Layer 5 of a small transformer language model trained on English Wikipedia (13 layers, counted from 0, width 64). Numbers have three digits each and are written without spaces.
In attention head 0, each number of a token's query or key is one row of weights dot the token's vector x plus its bias. A token spreads its attention over itself and the tokens before it by the softmax of 0.177 times query dot key.
The model reads these tokens: " Lincoln" " and" " Ol" "ivia" "," " on" " March" " " "26" "," " " "201" "0" "." " Lincoln" " acquired" " an" " illness" " shortly" " after" " birth" " and" " died" "." " Ol" "ivia" " remained" " in" " the" " ne" "on" "atal"

Query weights of the head. A number n stands for (n - 500) times 0.00099.
q0 (bias -0.052): 511449523470505499547349458710512457714770416584415737353299635522599626653389452685460342582450510516299398581334525404546458476617511308575719411446614530200359400209365648707203539463335498
q1 (bias 0.253): 590505305759560509425749373487635403303509398556442442263438309373494345527577402575499533601914370290665540560665622815355418514542563423187280631418517077666694579737734568533832527418709484
q2 (bias -0.002): 459640497551508577608685375415415682528230410637524222623545403303486390367721517316488712537587589635484555488495527484640490390471664490497409530593310627470592345558456632428361655588397466
q3 (bias 0.045): 500529747478540434307394779439435558499559632573511652260452594386572863478469416695452511664732469443308546466455254305570428458439597783419462315590521391606486387546209664499614496680643490
q4 (bias -0.031): 541455663513544494420446601429480447332295469384466520323491536416509567460555426487605289592487272625491639504556504571512601770515320793455453515435471571553438540359559524493507393485498364
q5 (bias -0.180): 334570783257430617574526523402322764575524476288487644472548611593528532650522690343484453248298602431632333534317407397461583619476278420750767398540538652472298495027412347609318458810583320
q6 (bias -0.279): 413353865358477547618237472656427469651479391448447666633412597652479469523563574465577340343096618668311428528378439185543573601476580624840879426481559832242375517070095504517117417506337549
q7 (bias 0.007): 573652486350564395445511576338306412592441586428465576492551481355624508325610561650541574431481959558333460428541247365723772318462540406509273430683391511567588508449363476579522612614544406
q8 (bias -0.160): 409532564348554476495456481561436534417461414433536625673593622520621569449318591514504576421402659417533293544499534684467476629651410399769524478399523744209454363131374580478339333361441440
q9 (bias -0.224): 192543685381541452477373529690302599621436479520513497685580784475670454559408653513546396271248663607521213412335490303669461575647370595884659524464489728366353328133236389536231499481497550
q10 (bias 0.129): 537701403697324426350472611528538543345557438526344396548516511578388606516519464531536406504540459441599622217681499786439518587579416368406586657564268420699434552821589739384614462396475534
q11 (bias -0.018): 458436387570289458478608631429175656274603566521386510599701385462556584146620712606470521291462453501612430514432761444424590324497630437511578595222369605454506537422890365472510484677782405
q12 (bias -0.113): 762528717480682361487431338316301606640386601504441731593545407512650444466341823418566484219363737565381273748481608506527558415748570487761502507451556573397442287245394345558569387416598462
q13 (bias 0.018): 556341501488603546470597611738655321377567570498424535391431476346492523550507345718628574507656334467401476358442429734492514598323260570423356454377506541448504449387545304705660717386348555
q14 (bias 0.186): 613404089439554494428566545448612340362536619475733338416435306517461575321541333450292803614749413509515696455636364643425529451456575394292378610525311350456630521818708717497536562482468344
q15 (bias -0.073): 420546530511379500448378574481330668594552516551476686515569743467529640773463497607671594550385469460367424431490558341730407427679636330568863662702485363381102343300265790507281521716410600
q16 (bias -0.010): 600449491592474603319423572329299660542632470572408550720724452580513535256392546454538748681574304594609584519394671620677208355323671730530468130329499427281572517675351649479617421503592657
q17 (bias -0.153): 329553772476375421747388527261168648424552457371597661513443622343477649408564697418448399357318602566512343689505597214636698517626544667635569374541595730611478539164266481484394446807793481
q18 (bias -0.091): 584602381287355281626353351344496495549632484503620643523375654592520664779508740631564355573296579483671488575429399361553652519551447446575831743629461553542265472188432654404231273681706372
q19 (bias 0.019): 446357790562456599723437370691652555578477480505492404537478471409431509829509550442323410606564416329449658510510397580366395556582584653423431445597652472299330532566269769469438438491360537
q20 (bias 0.051): 534401555447403670673633547528413471336346532385442245510508344525397503280658497389401524504600388465460643656664543625380556467457470467496525489446585434393481698613485724564494331373341378
q21 (bias -0.004): 625359633522540646797337423526549422466266519557499401523517459494511558481394476508429713443402505442339615590558540541521415389660480632447624519407448500316463532453371520574507401398484554
q22 (bias 0.041): 447730337608526546464461485520621449286541558640366499476539501426534626572389530559556634425547675442691334306447493690361403617585463399503418630341137548552425331475582688664409562496584383
q23 (bias 0.035): 496593392768323594421559487403577525383364540545363364722658482544380360411463575512554468552609446548530553241462800671579378345260425600477467321522432314699386625635487466591721384599511615
q24 (bias -0.155): 316728908373445627777640495488228771436323586274485708605566516580438486808530613320510582303419505407611380607474422549188405720541300668780421312516578578602184399114278416491312355691498325
q25 (bias 0.027): 430159357544379627361447429887730332376633436639633407660361444497603526308545197461416340723529201578592577434370576621457408558416480593414670422485622610508587450621543629497540608182482624
q26 (bias -0.091): 478356652556574569498589431697608575588450417741403588595529469467659290476451529466487608479362624533558353464264581579475310670540423707628387516216620533319560259319474437713456530297531523
q27 (bias 0.015): 487393414489417447390484605400341410616278458532518408362364629317477521567602294582508559671577401591390502465289477316519513502341447624371581615653637468624460548428473538480449530653583643
q28 (bias 0.017): 651479688508495598531502472404475595464153545342506462546571606360509368521475627398585379556442580543469530605522396552583450520519483597502469493334562355479431589613532610631647494808347561
q29 (bias -0.009): 539648373466540304580660577251301548439430402679496465522608643256668559347614776425438672583484803559292412689597348300734504151358651440599280267439425464508694426452352540445539584653628548
q30 (bias 0.210): 629483106550547273529687660453645374185226592478773477424462304607407376351587382607282791773735444198542452494671479759484437378413532442298138635504376378779595392680820570373639425476697379
q31 (bias 0.102): 396533162556403291552685558538573529263412486685614348535584499549425352424549407508473819646523644484576488468660348518507493235561720343392491726595262490601356464652639637451397630441701436

Key weights of the head. A number n stands for (n - 500) times 0.0017.
k0 (bias -0.131): 539618528386479551502426446411407370529496598435529480435586429586385523475509562292624511382371486426631558377533561492434526504497463551643499404498542564489401506566445465285512450431423544
k1 (bias 0.250): 615329638969622543376480466576465551557459483686427436508373500380537581455422484651441466510651532688267408475281599409557478523502498592588451568545463499438523294419582464632505520480399434
k2 (bias 0.128): 521437439482421364467507570501539468453424630444532668390491583615561588511544619583493486373595445437463457550532481456510570487487577529505559622387470537450478417467541439570512528505742501
k3 (bias 0.054): 518473599573590613595404452339532464514517354468446677583535528437440462592382685477594531506459358537400576605519618478548496528434553486564406456542518453377484419460429513557290619526401417
k4 (bias -0.012): 380489397467425597575403510559556409557583438358519505626470522403505460592525613429547562528403567504457511591506457462488472540470486474446582320474552477576508575573504472396443510511497593
k5 (bias -0.239): 475691395144418491525476586467471504440515555405563451506562437564538475455557471335529619495271558354604628474723429651559562420515449473395452483449524573621507616542410490337517512555417569
k6 (bias -0.261): 460699367034405509617543553559535432500512528358504484564587477635461504500582529289557535538309501339674553469788403633410503493458435457473536402447589468596483585600471442273586362515488555
k7 (bias -0.048): 529478435394470431454468541494588494361520616485506620460535615490487518631455575436495579543474416524542596688538458459540522410548560517438456520559413530379413428456430650463423523522581523
k8 (bias -0.206): 548624489280428451577384595496462502514458502300550347421563465613472539445608506387548518488360481439697588415659521483507595427479448488421569524540464472578408637624567491337514580451491554
k9 (bias -0.273): 529688317044347551600473614442477488437502513414525500535540454718422494485558466384485563513289506384616602429707469574457535399461504392429600444470513490538473648587456517369583472530481622
k10 (bias 0.286): 506383559637573473475521380529537574711472481563486414440390553415445490510473434702472454493694454695432440601289590370517428480503528497501498578514531457531642564534610453607473478400498520
k11 (bias 0.199): 608686469408509446356553455385548590526438603507445537348484568519546633399469464494478507453447659569513528445495387376604515395585470504476554434563560479668490584542274482634564473506465573
k12 (bias -0.186): 411642322197536531543502657521518439460434547466450396507497560686471593394676501439544567534398557400664610401573474495460612412502382422459566538531490499532349466475410531493451482502442469
k13 (bias -0.030): 504444531685492614515378436529482434514458456507606466574538577487455480525448537495365477548436454577379513542513400458588421579460561479582555434446357519454469494641480599414509472516449520
k14 (bias 0.230): 509431659930526469442604459507501558488515454589467527468507592327492442549407565641565352499695483581423470539318584360591502495489523586509451522560430495434535377460603524596484536494603449
k15 (bias -0.173): 491637353111479501532439509394474580525476511437535613440530439615529473540435590346497592441563594387563557519537487566430588328434432445610466387513590512517540536506385452416509530439535446
k16 (bias 0.078): 481595627499542468623559475411537456539534479605509582454450436523551496536445528592618497430533388392396347505476553453447565412461578472594522725489493466466373466582356395633443624407448423
k17 (bias -0.261): 553636330078458509467479605497504477537482611360452565459603521553506496551529541307536549535284599351593568493736335573472569445530522463445517405550587503486482494469352429455476555543436560
k18 (bias -0.273): 405631435233451426497564675524499514448518506426449449404603462453510527447512443297539529526453633494636620480601538585422639446699434459451490311524602490611621571475494505366474562504510546
k19 (bias 0.049): 521464449566562661540455525557456503486496393578511519499504541624570393541392541570631451431505468472503376473485676565474401533460498580528498430514506513490611410436707381571495465410423507
k20 (bias 0.205): 482501528604598529472528450596594543554495515528544473513511578515618489557419493584520480432498435480472405522374634458503424511435509553377432545588522426502563442516610346525483475396626447
k21 (bias -0.017): 511490349504551527398511480480524500560441441467538456440491543507575541582492489524597392504515470431544472469529592483438462548370464557547483383423522500496477412471571392543505594447545480
k22 (bias 0.213): 471431452652416459458412402444407572632402499533452414436424545464469631469525545649485382459473469606546531445454613404545560414559483485486568522470476515563484581506491585400561514480446449
k23 (bias 0.228): 494411514602580507542540394546483549531608443602496516387366463476585547490420422598401436445534460571365405581388414505492438530474621505558543586501492572504553522532342492654454453437501348
k24 (bias -0.200): 476596411205487520632332605466365579437465475380530402523550483672548565395578557355547638460282423347596536445702448676529535381425463515324509510473493539541492620587490444343538483577401594
k25 (bias 0.140): 469466640753527515538549472540498389579534496502466428419453442450482447549539496599534487478552465589379466384494445451480477686446505502575532410389473440412530641649570363512553453435503597
k26 (bias -0.168): 461609534524457507624422524454438493433496547435485391535477455714471545468635463447460455467402395439557478387642519587569489447391513413552599451435374529547421600558425400414606453595351499
k27 (bias -0.012): 436416580529498497480538522479528437438663485484556698631565461489504493582402622514458466551543606481348504514505441509504541533483604495608509326441492507393538377438444471557433529569479455
k28 (bias 0.055): 535454391473555567501483551487509534470605444559515472534471467483575472594466512581491591472570503393502471561473677450477463511400533421497475490489544552540505427376476458545432543381513423
k29 (bias -0.035): 636519464462453479396552607435563561457401655469452696415495433546517593477409558497479638407517557426527500533591547473467599402521567525552513724572420504317388309414454603633342602484644453
k30 (bias 0.205): 583333717931582516386445478502488558503529457548394496355462570273563524419422527678419400489724509716394439492380570390574585464517508558467418477570347476347468417480633570602496613529583457
k31 (bias 0.174): 566444538725478339328599445469478562540452515517389574378395571399580575490470507634478394415727574578429471527408615435524559417457520515496543513514432417383590394418603596537552544486578434

The vector x that enters this layer's attention at each token. A number n stands for (n - 500) times 0.0099.
0 " Lincoln": 438576472085525515556501561494466439488564529527564536490660471562454516514596527360548533487301558496631521495667476561393509563458478541284434450542508285612542530481524571417495454504508534
1 " and": 492562324025493506595503582515519457457493543449520487521644488612448491523601545455502484540383486409608575504669515563430524478465529460180534498477531470472567482542520534440506492529545510
2 " Ol": 408568481054467512579460601557429466458483604471638559445572430577529487529645476378476492541324484376535534417540537586425589433527502660421302474521507349577607566524517504423584490506550496
3 "ivia": 539577402169557533587543543577481426507421569443453529493613477552503491533558478389597571570368499357689565538640441558397527470514497556274428473536530304581452496450519518418437496535541496
4 ",": 486545367126508456537549557555614416418482546481535512514607545577480544515504487376519526594390504392539556523783492584460475431491552483179494458478495483513532502545463476452520463553547512
5 " on": 461536395094538512566449559468489516403473441510576527564577481652486525452584496456517500544383528394613577561622495480554546538523467441176530470510494478627534501546535531428533494518495402
6 " March": 481645485108539508473504590484480421408447521497580458552708517560551458460546459428532581587429541409667510505586505454516527569459415575231448442490511440635539513518581492408521411493479542
7 " ": 457556345104443458552521582484508431462494516479557518513626461556519343508500463462568604615381492370608406548690484611548531506465504446320490481472519479622715548500567509444417475442512592
8 "26": 491571383142511448608537480511507430410474482471557551536660540535649461474569462514560540483384467310674439514726502600464524576445475501279480501498513376628484530505587501437504437510565488
9 ",": 480539368158510448535562545561634421421491542469529497511601538567492531498526484375513508594421503401548554512774506581462473441491554484162490463477495494522522511556468473451540456536547516
10 " ": 461562352094449455544532579483507443467493512491549521514622457531518351507500451463569598624387495389625402550669490610562537497473505438294496490477514481607705556509550509434418477445521586
11 "201": 451556421132389432559582593546440380467412538453598547498681432541579464497601488496512566511450495258700438436588503513466534561476474552334500549464500380585556497553562455451598473524615513
12 "0": 515583417180511475568497495520564481332522487493602505475529514489563473489492457402536589597341526378676439479710506571463485550519541469278538512501479300618556577514435512412540510502599500
13 ".": 511582445139486485518624583518443493430550533456453492490637442569459511475546528460547557546440528426575447482755483573414618504500565473193463496463487457497511481568483542415517507442610499
14 " Lincoln": 505570447188583518514554497474521522491582556516528497517650447493509494479569446283546555458407512450663561584578497567493570516471430543235405460541463309628509476527497541421476469475557512
15 " acquired": 450612370092457534546464498465469478553440518470527524501548472606488562434481421391519548508443514532661535566589491511463508400539558535177500508498548415589519433564591535549550538592535434
16 " an": 503544364278460508527426601438463460534405541421514396516523491641481534525547569383465508460440525415589513522693557553516513432356547566225536540632518457667580504555525487386502474466596484
17 " illness": 467610347199488515497572506507572531403483531480503498455529490558535506495519489475514555529439466437716609506529502539488615523551468614211480418564536339648478502504468494464459477466559472
18 " shortly": 351561399169479546515550545511537485436462542518616492555633535456484501410617461406527538533485505463567572389661674508508632512497442535277430472524442483654505437576534464468417364490483515
19 " after": 471513433124494513511503533470513485475534474457581506457636559553587522456631504451513448579424488430609565439603547511538554502541494483146502435463477455511552510617581499445470524526553426
20 " birth": 505594417231439491501499456439559494408362548462613561458534522505483526478533386364570590582400486461681569471525540494488500544475470496249537468498553313693511549469545541561547533500526550
21 " and": 520575333156498487561522576544512524446463564415488421535615473528472466531595490526476472546419456427551564511571553570474543470471513497137569509454513469485569472583547521501473518504591520
22 " died": 382582360251483526529512518404495495458486512473508535489564562629510531384534432469541597488450487505603574486633574509474644551474470555186526405489492452665480506492603497571468453500512482
23 ".": 526576444257469474526628596482430503418566545451454491480630456545461517465571528498514560552455502428548454470735487575431627516495542480167469488452500448540504451563489546444466503462619513
24 " Ol": 446573508141463487566467574589449517471472636459620533441545421510580494534578460391450474525426456396488517433428556601510659338572472660375277499522476373585653505572480504459583514486554482
25 "ivia": 561593410296548506554572528562488464520444583446402513491588489490533502521565452414582569578428482392673559552562463535443529402522477562222433479541518292601422466473508527458432526531567489
26 " remained": 375574302291473561489481534405543494559457513529549460497568579571462572410540446442503547566442456521600572449693619469486563422471529516186532472521442463591557467578569457513455454554529503
27 " in": 533545449278525475480472611452505490409465484483511456525596532557512486463618485495529454602386510382536562472607528495596591501489459452138564449543533451611590488588538480430546473526526438
28 " the": 598533467302475477461483528504428443485436567407547466445584443553492501521537525401526574527403521448603558503596532582561492468399485518113554479533497478550592534540533559457461524463580536
29 " ne": 446562364274503567411480585507458559553448520507436535378461540640403492532554465507573419581382387422517569422609503630499481439493527644334360526533534372583663504482515505360643539504589571
30 "on": 522546390281489488547482543548588486446504557481483459557500522518477495501562469476498535601521510411649552476595479548498546524473449556217461467545523225635473474532462544414521506481552579
31 "atal": 593570474298473541461426512540597491467495598491529459456468495548487510540549377425581541551447479394599493404659462563456511468429531523231449523588546313674500429436524573444557549477576534

Token 17 " illness".
Which two tokens does it look at most, in order? 17 " illness", 14 " Lincoln"

Token 18 " shortly".
Which token does it look at most? 17 " illness"

Token 12 "0".
Which token does it look at most? 6 " March"

Token 9 ",".
Which token does it look at most, and with what share of its attention? 6 " March", with about 40%

Token 25 "ivia".
Which two tokens does it look at most, in order? 24 " Ol", 25 "ivia"

Token 27 " in".
Which token does it look at most? 25 "ivia"

Token 7 " ".
Which token does it look at most? 6 " March"

Token 4 ",".
Which token does it look at most? 3 "ivia"

Token 13 ".".
Which token does it look at most? 13 "."

Token 21 " and".
Which token does it look at most? 20 " birth"

Token 31 "atal".
Which token does it look at most, and with what share of its attention? 29 " ne", with about 30%

Token 16 " an".
Which token does it look at most? 14 " Lincoln"

Token 20 " birth".
Which token does it look at most, and with what share of its attention? 20 " birth", with about 30%

Token 23 ".".
Which two tokens does it look at most, in order? 22 " died", 20 " birth"

Token 15 " acquired".
Which token does it look at most, and with what share of its attention? 14 " Lincoln", with about 50%

Token 11 "201".
Which token does it look at most? 6 " March"

Token 14 " Lincoln".
Which token does it look at most, and with what share of its attention? 14 " Lincoln", with about 60%

Token 28 " the".
Which token does it look at most, and with what share of its attention? 25 "ivia", with about 30%

Token 19 " after".
Which token does it look at most? 17 " illness"

Token 5 " on".
Which token does it look at most, and with what share of its attention? 3 "ivia", with about 40%